Layer 5 of a small transformer language model trained on English Wikipedia (8 layers, counted from 0, width 64).
A neuron's activation on a vector x is GELU(weights . x + bias), where the dot is the dot product.

Input weights of the MLP neurons that the questions are about. A number n stands for (n - 500) times 0.0024.
n23 (bias -0.023): 420,599,466,654,443,575,512,421,657,549,531,544,608,608,596,384,531,577,449,292,515,467,374,557,386,467,757,596,596,520,447,447,514,462,487,405,467,568,492,521,555,620,605,592,555,390,406,370,373,545,603,685,487,342,432,299,264,699,390,549,295,491,428,507
n24 (bias -0.004): 384,370,528,415,421,590,649,571,516,649,619,305,490,501,537,538,642,452,635,512,331,501,515,920,496,534,533,469,511,305,586,500,363,664,636,646,357,612,450,715,456,317,296,384,515,498,467,520,700,310,160,651,282,406,517,688,675,251,640,472,760,406,411,327
n29 (bias -0.006): 494,300,346,573,473,585,585,502,637,542,504,645,358,475,370,442,364,547,312,506,451,506,543,604,230,371,298,309,403,832,426,747,409,482,633,519,379,323,256,747,381,472,362,718,594,315,564,642,404,698,421,540,446,832,759,622,418,674,583,433,554,312,594,472
n41 (bias -0.007): 436,450,680,373,610,314,323,428,608,633,489,233,534,364,545,467,485,646,853,450,471,639,575,222,426,374,437,648,586,347,477,450,406,667,478,644,330,432,553,443,469,630,425,444,510,538,371,462,658,432,544,354,585,542,715,414,378,618,541,603,592,542,592,607
n69 (bias -0.019): 675,490,529,554,509,531,580,431,503,331,510,455,603,419,645,538,552,430,424,322,728,482,400,444,512,516,672,495,345,314,428,249,243,421,384,726,659,530,553,526,657,591,354,145,588,419,433,666,648,566,472,508,414,385,632,801,515,350,397,468,809,428,508,380
n82 (bias -0.009): 437,551,443,690,544,384,587,558,655,473,390,642,555,397,464,421,308,715,465,181,463,371,775,514,339,157,594,328,584,788,556,460,721,423,680,563,525,368,279,608,249,328,390,378,602,430,523,667,196,426,701,503,556,542,392,320,462,275,856,580,652,494,839,486
n89 (bias -0.021): 300,598,461,513,526,375,487,448,576,335,570,538,460,529,623,680,468,500,380,518,600,691,620,470,461,367,579,360,405,647,445,412,576,535,540,603,319,292,437,728,587,421,620,404,640,642,575,636,494,202,602,458,402,593,438,527,374,309,223,704,522,384,607,569
n104 (bias -0.012): 496,443,576,643,410,443,368,498,752,580,523,633,546,442,764,380,533,607,470,343,530,365,506,364,487,464,663,479,809,529,684,516,534,514,565,539,375,228,712,652,462,304,756,437,391,617,499,479,315,491,611,375,349,449,376,458,323,446,664,432,582,562,310,649
n106 (bias -0.011): 559,480,538,397,333,607,466,447,500,397,507,663,488,496,508,440,665,573,494,453,315,446,551,543,256,372,617,445,531,600,350,448,770,384,382,583,537,395,633,453,577,314,658,372,456,625,441,522,559,246,760,518,525,595,518,542,572,411,367,607,585,591,501,392
n138 (bias -0.011): 412,380,513,620,391,393,486,479,562,566,811,770,422,486,614,603,445,447,633,558,708,454,220,358,380,420,379,241,450,428,388,660,549,417,626,529,550,593,660,445,617,679,515,359,482,400,470,353,294,257,528,371,570,562,678,639,340,418,537,672,617,583,477,549
n157 (bias -0.017): 523,366,519,349,609,806,375,607,576,556,651,508,261,604,516,484,616,399,338,436,473,474,479,246,441,495,441,569,472,583,425,509,661,471,352,495,457,542,506,551,837,663,491,424,572,527,476,390,457,446,453,612,344,391,503,497,536,527,209,515,610,662,483,520
n163 (bias -0.021): 680,335,452,461,500,498,557,531,530,449,587,762,653,326,604,548,465,478,517,548,672,380,287,628,394,319,481,327,578,624,590,594,316,257,444,535,342,487,479,514,438,382,332,312,608,480,539,628,543,635,639,497,498,587,470,563,287,525,551,550,621,570,505,351
n169 (bias -0.031): 254,671,416,452,660,424,600,431,728,466,422,586,669,513,434,570,515,349,488,401,433,562,371,505,606,248,414,368,458,569,411,518,592,713,728,579,754,594,690,225,231,647,715,176,504,586,341,406,331,612,375,512,179,539,507,304,494,536,403,739,617,685,532,443
n174 (bias -0.010): 602,613,678,469,472,489,492,578,455,485,539,448,374,502,459,703,664,497,201,522,785,407,501,325,525,306,441,348,565,712,589,444,404,603,587,765,573,607,434,594,465,356,567,459,531,645,301,422,582,687,752,327,566,243,520,408,454,462,520,358,508,456,464,280
n241 (bias -0.019): 409,377,554,505,346,355,467,660,267,672,274,369,638,546,692,548,677,599,550,462,414,616,431,218,611,553,422,357,537,330,529,409,457,454,734,636,441,595,634,465,520,555,373,564,573,446,510,496,698,520,408,422,675,533,587,520,225,448,564,843,698,25,389,400
n243 (bias -0.002): 572,557,579,209,492,528,551,855,521,375,360,449,678,548,261,357,392,463,323,319,505,512,666,494,624,350,594,534,563,578,518,570,515,474,355,382,535,384,371,642,625,385,632,345,383,640,567,640,491,615,395,515,279,348,525,580,671,720,380,332,549,720,513,220
n261 (bias -0.014): 623,626,332,546,487,238,415,389,384,271,489,611,616,531,426,482,432,634,571,441,563,304,698,706,425,363,780,559,352,471,662,368,586,264,556,426,458,553,616,381,421,563,417,378,458,604,700,576,540,419,696,355,473,553,584,503,354,395,397,691,646,555,438,488
n263 (bias -0.032): 425,569,506,493,525,601,402,470,622,696,539,349,288,569,424,545,599,517,227,380,521,604,563,473,562,616,442,673,654,335,866,319,430,398,552,616,319,571,492,420,484,638,710,550,391,477,690,493,515,556,310,475,346,451,654,508,505,614,388,371,372,440,389,656
n282 (bias -0.020): 372,524,550,324,534,426,469,558,688,423,445,643,228,297,611,264,690,693,530,587,459,157,579,518,324,516,547,628,547,576,764,683,861,455,379,230,433,535,615,529,603,510,499,782,484,646,420,487,407,279,290,519,463,241,620,515,510,554,490,644,633,446,526,470
n299 (bias -0.004): 468,593,538,461,611,587,536,665,573,733,507,567,496,769,655,493,625,378,618,367,333,366,248,262,346,499,272,460,536,423,550,380,451,503,452,527,530,413,557,511,359,477,698,616,585,368,215,502,460,592,402,449,584,599,580,609,511,447,641,616,624,404,528,367
n301 (bias -0.006): 515,604,326,530,670,651,380,586,367,307,504,423,415,587,668,565,466,306,595,559,538,728,534,400,626,567,627,573,509,607,600,428,478,438,384,288,514,352,526,406,591,640,550,549,484,549,536,439,275,646,597,457,576,328,433,645,410,558,236,442,494,417,547,546
n312 (bias -0.024): 536,632,374,496,729,588,537,424,642,500,375,341,393,469,646,529,587,165,373,638,633,505,428,603,630,780,713,625,535,431,547,366,354,561,600,323,454,458,570,320,235,663,334,603,382,348,803,407,486,725,595,307,450,579,544,468,464,421,525,277,690,512,550,430
n338 (bias -0.007): 526,362,578,416,532,267,457,336,356,322,623,666,463,460,430,588,601,500,604,458,456,536,568,389,393,323,481,661,541,559,485,372,449,384,536,517,523,569,673,499,515,465,552,632,581,652,455,440,599,576,547,496,396,483,369,558,377,585,460,553,502,455,571,502
n347 (bias -0.010): 567,437,510,475,401,563,477,573,638,633,650,683,432,618,389,516,330,367,243,319,454,420,376,563,466,528,478,529,494,629,409,656,422,595,706,415,328,493,349,592,450,499,562,579,433,498,474,600,593,490,494,539,560,486,496,554,502,521,454,550,580,567,568,309
n358 (bias -0.002): 610,498,539,476,378,333,439,564,417,492,427,466,359,547,543,496,447,599,646,585,673,587,505,539,484,449,548,678,605,381,598,445,595,531,476,518,456,485,442,381,681,483,518,474,393,457,552,476,464,511,585,432,541,405,500,404,690,530,450,563,324,543,459,266
n360 (bias -0.005): 623,615,409,380,588,449,819,514,422,456,543,306,640,515,453,583,585,432,362,389,371,436,674,642,535,485,570,397,629,585,570,202,604,475,494,620,507,455,553,435,527,509,562,514,743,551,374,349,601,581,426,205,513,511,345,484,311,419,653,556,523,419,494,300
n363 (bias -0.004): 477,225,533,499,682,505,769,596,502,526,680,277,568,547,466,632,524,461,356,721,572,791,314,531,464,481,494,432,566,527,611,353,492,421,500,377,415,718,511,546,475,408,375,340,301,680,599,405,514,402,215,483,431,641,472,471,529,475,471,509,437,515,404,543
n395 (bias -0.006): 713,565,469,549,363,646,501,647,413,435,418,607,598,590,508,548,272,380,371,548,468,457,448,404,700,275,533,565,500,535,398,484,512,314,635,325,809,542,427,375,567,417,741,625,512,503,502,577,441,439,416,588,468,441,506,424,445,497,388,500,560,501,424,499
n408 (bias -0.018): 777,340,484,400,621,607,542,555,470,243,502,500,620,681,197,397,673,388,479,700,325,507,548,384,622,436,301,573,444,505,490,643,576,442,532,360,425,525,573,545,524,306,464,235,411,448,456,736,495,555,387,796,506,595,628,673,483,741,403,450,741,441,508,427
n413 (bias -0.027): 328,57,436,459,469,539,470,427,632,736,574,625,662,563,434,371,477,434,546,404,646,393,269,345,402,424,700,380,538,743,498,731,501,529,751,579,539,627,572,489,587,601,560,516,674,476,444,297,264,530,413,472,380,427,631,282,594,465,659,505,629,451,501,405
n439 (bias -0.003): 409,327,527,600,378,482,503,650,769,479,533,623,418,385,520,131,345,427,436,327,443,602,641,604,304,433,539,475,525,678,570,427,852,387,575,428,594,585,417,425,582,475,400,430,604,551,295,423,404,635,695,452,736,529,695,553,650,511,656,476,432,287,572,362
n447 (bias -0.017): 713,517,676,202,382,608,434,421,738,356,669,292,340,586,527,314,514,388,646,497,375,340,625,498,662,392,170,554,413,629,620,478,504,352,640,530,642,394,829,401,528,511,594,512,809,656,710,529,396,371,628,292,512,397,458,338,587,165,865,530,494,288,497,566

Each question shows a token from some text and the vector x that enters the MLP there. A number n stands for (n - 500) times 0.0093.

")": 601,440,472,513,619,547,371,487,516,383,547,523,694,528,428,513,543,265,530,483,390,453,476,522,656,492,523,621,537,517,257,521,494,511,363,689,370,640,338,560,555,452,419,601,539,700,509,619,421,430,501,529,592,658,553,593,425,427,461,414,143,596,367,486
The most active neuron and its activation: n408, at about 2.6

" |": 587,477,303,544,587,496,304,245,455,504,529,559,591,501,578,568,566,431,558,452,410,406,544,553,648,440,619,679,590,534,292,529,453,636,331,559,485,546,380,561,438,510,437,509,556,678,383,545,498,530,514,582,652,756,498,513,426,402,541,418,230,324,382,577
The most active neuron and its activation: n23, at about 1.8

"1": 485,390,315,647,553,574,578,515,429,439,576,540,652,308,572,630,505,373,519,448,364,398,435,474,500,517,449,636,448,412,376,476,427,603,360,573,516,550,360,660,476,655,520,442,597,720,448,478,521,467,434,482,754,552,676,465,612,354,547,346,307,499,353,667
The two highest activations, in order: n69, n363

" independent": 626,512,323,586,537,457,467,446,406,405,511,666,621,447,508,567,636,382,328,506,388,277,576,658,681,504,579,673,624,503,264,549,379,533,402,521,436,599,378,569,530,535,440,446,584,644,428,460,520,452,522,460,556,647,532,494,547,388,546,606,175,431,361,553
The three highest activations, in order: n360, n261, n23

" said": 641,347,370,605,534,444,411,421,406,495,569,747,636,418,537,540,604,392,377,452,508,343,576,609,733,468,551,705,607,521,303,558,382,539,423,490,394,563,465,580,478,547,514,455,514,682,413,444,342,492,599,402,519,616,492,596,436,434,557,439,257,503,344,602
Which neuron lights up most? n104

"3": 520,374,338,509,569,605,501,567,397,439,602,625,623,274,564,607,561,344,526,467,311,399,518,436,597,558,455,674,405,443,401,524,434,530,414,635,416,609,526,561,511,594,429,541,552,677,552,534,481,388,420,486,655,529,583,538,596,358,650,303,176,561,429,572
The two highest activations, in order: n447, n24

"[": 621,385,399,603,539,485,365,548,491,521,412,712,641,407,480,609,484,368,481,525,337,441,543,513,668,456,645,673,570,491,403,473,407,573,319,529,445,525,385,599,428,507,493,489,517,791,447,525,360,398,608,492,573,696,562,596,484,457,498,400,202,466,346,546
The most active neuron and its activation: n104, at about 2

" ": 571,372,374,593,529,512,441,467,403,501,471,607,745,416,498,560,602,420,500,485,333,404,485,472,681,491,596,585,547,525,243,603,388,652,378,533,402,571,288,573,462,693,424,524,579,682,373,543,504,483,418,424,637,602,668,398,556,428,483,547,243,423,436,584
Which neuron lights up most? n413

"\n": 556,415,445,559,627,476,431,491,479,542,385,710,620,411,459,589,576,360,417,452,457,427,545,598,738,437,591,643,519,498,260,620,390,518,366,532,471,662,422,510,507,657,446,412,571,703,321,583,397,481,405,481,569,561,525,405,560,455,502,569,186,485,366,601
The most active neuron and its activation: n169, at about 2.6

"n": 686,358,463,558,516,514,331,484,487,535,511,622,647,408,429,587,452,355,541,433,409,430,508,528,688,513,561,682,577,500,320,493,421,527,389,500,393,554,476,453,533,487,416,544,533,636,525,522,477,444,626,546,530,653,555,545,637,338,495,473,26,512,467,612
The most active neuron and its activation: n358, at about 1

"N": 577,377,381,604,521,530,356,486,516,429,461,576,547,428,445,601,517,300,448,398,262,453,489,547,699,485,567,640,566,458,329,473,397,599,432,627,483,566,442,526,476,545,341,542,558,778,568,542,442,430,626,558,596,705,563,510,591,408,501,547,158,426,446,556
Which neuron lights up most? n439

"5": 497,402,325,502,550,600,448,571,388,437,615,646,625,272,579,533,601,379,522,426,324,402,500,472,517,577,451,722,377,423,398,466,484,544,388,655,499,578,441,573,537,589,473,590,558,720,544,540,465,368,384,474,711,514,609,544,563,378,605,307,273,543,394,575
The most active neuron and its activation: n24, at about 1.2

"ru": 796,392,326,642,467,538,275,485,284,518,465,668,541,468,541,547,493,421,411,506,371,545,525,633,610,513,436,617,651,350,380,468,430,566,400,444,410,527,283,489,480,587,534,447,414,623,400,532,476,531,618,503,517,617,557,581,602,426,646,596,228,490,514,590
The three highest activations, in order: n358, n395, n347

".": 543,383,451,604,569,496,426,478,431,488,405,699,605,435,543,581,593,357,451,488,403,347,597,579,712,495,535,667,571,506,282,593,318,613,418,616,428,576,435,548,576,540,429,388,536,708,412,488,381,523,411,456,563,592,498,532,576,395,555,498,173,430,366,646
Which neuron lights up most? n104

"4": 561,415,289,575,565,578,485,519,437,524,595,607,617,390,568,623,577,336,542,411,338,348,487,489,566,580,507,649,483,409,318,480,476,530,379,608,494,606,388,590,467,617,411,480,552,783,442,458,437,433,450,456,739,512,668,559,558,418,504,390,179,471,440,576
The three highest activations, in order: n439, n301, n69

"2": 548,445,282,579,590,529,385,419,437,571,524,688,577,398,591,579,678,423,470,489,360,287,590,558,651,491,528,642,655,401,374,537,450,575,347,543,475,622,409,513,521,603,349,544,515,717,501,439,420,423,435,479,599,565,591,602,557,465,484,399,202,393,344,563
The two highest activations, in order: n263, n282

" in": 659,534,424,646,545,585,457,505,397,390,540,767,504,419,548,551,556,456,322,416,435,328,661,623,608,453,512,651,571,538,249,590,380,484,434,577,406,547,328,532,438,530,443,470,506,627,409,534,406,440,555,507,645,577,538,462,476,402,614,497,149,455,475,640
The two highest activations, in order: n82, n29

"9": 570,373,332,517,493,565,434,459,430,453,584,660,567,345,509,618,588,402,381,414,308,392,503,585,719,555,485,687,569,395,336,483,425,546,421,674,440,588,462,515,506,589,414,570,516,813,507,487,448,453,421,518,602,568,566,546,594,412,541,498,174,455,450,497
Which neuron lights up most? n24

"-": 534,452,303,665,572,544,439,508,497,425,558,715,614,361,614,566,605,442,509,457,370,354,439,480,475,554,481,628,411,503,362,562,348,608,413,650,410,559,385,626,389,574,500,531,505,743,365,478,494,405,335,466,677,637,557,594,563,435,571,430,212,445,434,596
The three highest activations, in order: n29, n299, n347

",": 664,315,336,519,622,612,388,459,502,505,523,740,642,525,494,619,544,357,353,482,535,306,511,572,668,511,615,601,577,501,275,602,391,548,371,604,493,542,412,568,485,578,415,460,527,708,421,468,397,572,378,447,621,531,472,519,480,418,581,464,257,366,405,558
Which neuron lights up most? n413

" of": 708,527,319,612,522,558,344,425,509,472,566,684,580,485,526,574,533,437,344,441,571,318,600,563,640,420,526,638,610,576,327,617,457,610,386,522,435,484,383,547,508,551,489,449,550,599,328,490,423,491,521,441,621,665,576,424,480,315,626,490,161,431,364,545
Which neuron lights up most? n174

"el": 602,396,346,439,353,541,454,627,397,403,453,609,677,535,440,623,557,490,600,544,414,456,384,592,596,693,448,685,440,574,279,435,410,620,354,551,501,444,361,502,490,576,586,430,549,574,410,475,432,514,684,534,647,581,555,514,493,435,475,552,120,370,530,598
Which neuron lights up most? n301

"6": 509,387,356,579,534,597,486,502,401,484,553,621,680,401,548,639,553,354,465,464,330,369,472,540,621,536,503,658,535,387,310,470,457,591,386,583,494,591,325,585,471,635,441,412,566,786,437,437,496,455,476,444,678,582,632,550,633,422,477,439,191,433,397,583
Which neuron lights up most? n363

" prior": 662,422,348,617,435,339,407,479,416,405,625,675,584,483,498,559,508,448,428,506,487,316,557,697,675,548,614,659,605,480,244,505,360,447,422,532,461,484,485,678,472,569,461,442,467,667,365,535,449,485,596,506,549,616,560,529,473,351,536,552,195,455,379,615
The most active neuron and its activation: n261, at about 4.1

"ub": 639,527,450,586,552,570,400,505,428,396,429,648,593,448,521,610,592,356,418,454,346,398,571,574,767,478,544,662,519,441,315,470,365,481,371,526,391,509,377,547,465,571,397,501,561,583,465,529,510,493,611,497,572,644,629,537,517,365,484,590,75,448,482,611
The three highest activations, in order: n301, n261, n395

"O": 530,454,328,633,565,535,349,437,494,485,400,722,583,403,487,552,661,409,417,453,323,347,528,516,657,479,528,665,620,505,301,532,387,595,381,518,447,588,431,543,477,552,447,448,572,742,477,462,418,469,581,488,596,682,533,591,584,456,501,560,150,413,411,530
The three highest activations, in order: n106, n23, n338

"0": 474,420,305,563,634,492,325,418,404,502,538,486,589,562,640,482,625,446,483,537,324,445,642,695,716,628,571,519,462,395,378,426,403,517,332,567,332,656,355,587,610,438,437,507,537,641,495,613,655,463,597,580,562,496,539,521,466,397,581,364,278,362,365,541
Which neuron lights up most? n24

" Col": 606,517,260,598,446,469,405,449,454,464,448,707,606,517,524,488,629,391,420,534,362,357,621,550,607,515,476,646,590,471,259,543,384,594,404,477,446,503,340,550,454,563,478,405,634,656,516,442,407,601,596,433,553,777,572,648,472,428,469,541,227,464,357,579
The two highest activations, in order: n29, n261

"s": 602,424,398,524,512,570,485,425,421,374,645,633,562,440,491,474,505,432,431,462,488,290,550,616,648,573,570,652,607,510,227,513,488,543,342,552,448,590,415,640,451,554,543,472,464,573,440,579,457,532,559,463,688,508,609,473,514,397,453,487,65,382,511,703
The two highest activations, in order: n23, n439

"]": 674,354,415,447,522,570,308,432,416,429,566,671,626,425,472,608,543,368,505,386,390,500,433,605,691,459,489,715,590,556,252,491,452,526,357,546,460,596,498,526,466,461,504,524,512,716,445,477,437,445,556,507,638,624,490,575,550,454,445,445,162,471,486,687
The most active neuron and its activation: n338, at about 3.2

" number": 574,464,359,583,524,468,473,519,460,405,500,651,592,461,585,605,640,280,309,510,423,334,548,568,719,539,590,683,562,452,290,508,479,530,384,615,419,548,360,655,450,580,439,452,522,689,483,540,507,504,519,441,581,593,555,458,448,347,497,630,222,375,334,571
The most active neuron and its activation: n89, at about 2.6

"8": 526,408,344,463,513,567,404,449,443,474,599,663,548,299,558,547,641,385,551,424,336,386,573,501,619,512,435,690,528,411,345,512,526,504,390,654,533,603,520,542,534,580,413,691,533,742,561,492,407,368,438,447,654,529,600,557,619,431,477,260,246,515,400,535
Which neuron lights up most? n447

" \"": 604,476,481,565,569,491,481,478,453,446,447,758,622,385,490,544,625,390,448,421,396,365,589,563,766,453,520,686,560,504,235,514,363,592,381,508,366,592,402,579,458,544,485,444,560,643,421,536,394,469,452,422,602,637,593,479,582,377,545,517,202,448,406,611
The most active neuron and its activation: n395, at about 0.48

"(": 539,416,440,565,560,469,415,471,492,513,429,675,586,485,474,626,575,359,526,392,395,418,523,549,678,421,590,592,592,472,351,496,365,569,345,546,489,545,456,584,442,500,379,571,559,767,483,509,407,401,589,555,628,813,528,557,544,461,465,313,198,389,357,555
The three highest activations, in order: n338, n29, n106

"|": 583,453,376,512,578,512,452,421,429,447,432,646,676,419,511,523,625,364,438,444,445,418,534,538,762,481,583,595,579,488,291,595,415,617,367,605,420,619,392,504,453,692,411,462,544,737,377,543,432,480,440,475,610,679,595,420,506,408,482,540,172,430,453,506
The most active neuron and its activation: n169, at about 1.5

"7": 505,446,310,512,547,570,349,408,380,494,529,721,631,338,560,551,659,431,484,478,304,378,581,503,629,501,452,695,559,436,361,549,597,522,368,631,443,603,490,534,574,586,411,660,482,722,513,473,414,399,404,475,624,547,540,605,590,445,469,318,235,488,401,510
The most active neuron and its activation: n282, at about 2.3

"Billboard": 588,471,309,586,556,569,451,358,489,449,449,583,585,480,498,581,595,285,350,541,389,389,634,547,664,625,565,651,616,485,208,417,409,521,396,566,500,579,413,600,437,567,493,513,564,725,486,454,492,532,549,415,635,589,575,514,520,397,439,614,240,337,321,552
The three highest activations, in order: n360, n312, n301

"==": 565,427,456,572,588,470,378,433,485,512,521,753,565,403,496,539,644,370,447,411,446,372,566,563,748,445,543,687,571,471,280,539,370,574,387,490,411,612,466,570,492,614,467,413,529,675,358,517,464,456,379,444,590,658,567,404,577,383,532,617,222,465,373,601
Which neuron lights up most? n169

"c": 598,392,446,616,586,517,328,459,620,409,485,582,622,553,487,495,595,273,566,506,445,376,594,558,533,465,487,645,579,495,278,658,486,455,296,621,387,571,333,553,531,568,419,566,495,642,536,502,438,467,490,574,522,639,575,641,557,343,456,486,139,534,338,511
The most active neuron and its activation: n157, at about 1.6

"H": 540,390,403,557,542,515,372,541,534,436,556,640,616,421,458,568,433,292,557,524,360,458,456,588,577,518,551,642,566,508,297,425,433,563,342,599,442,606,477,572,400,582,488,471,536,740,494,523,426,515,649,494,607,700,583,535,574,416,462,481,55,413,429,533
The most active neuron and its activation: n439, at about 2.5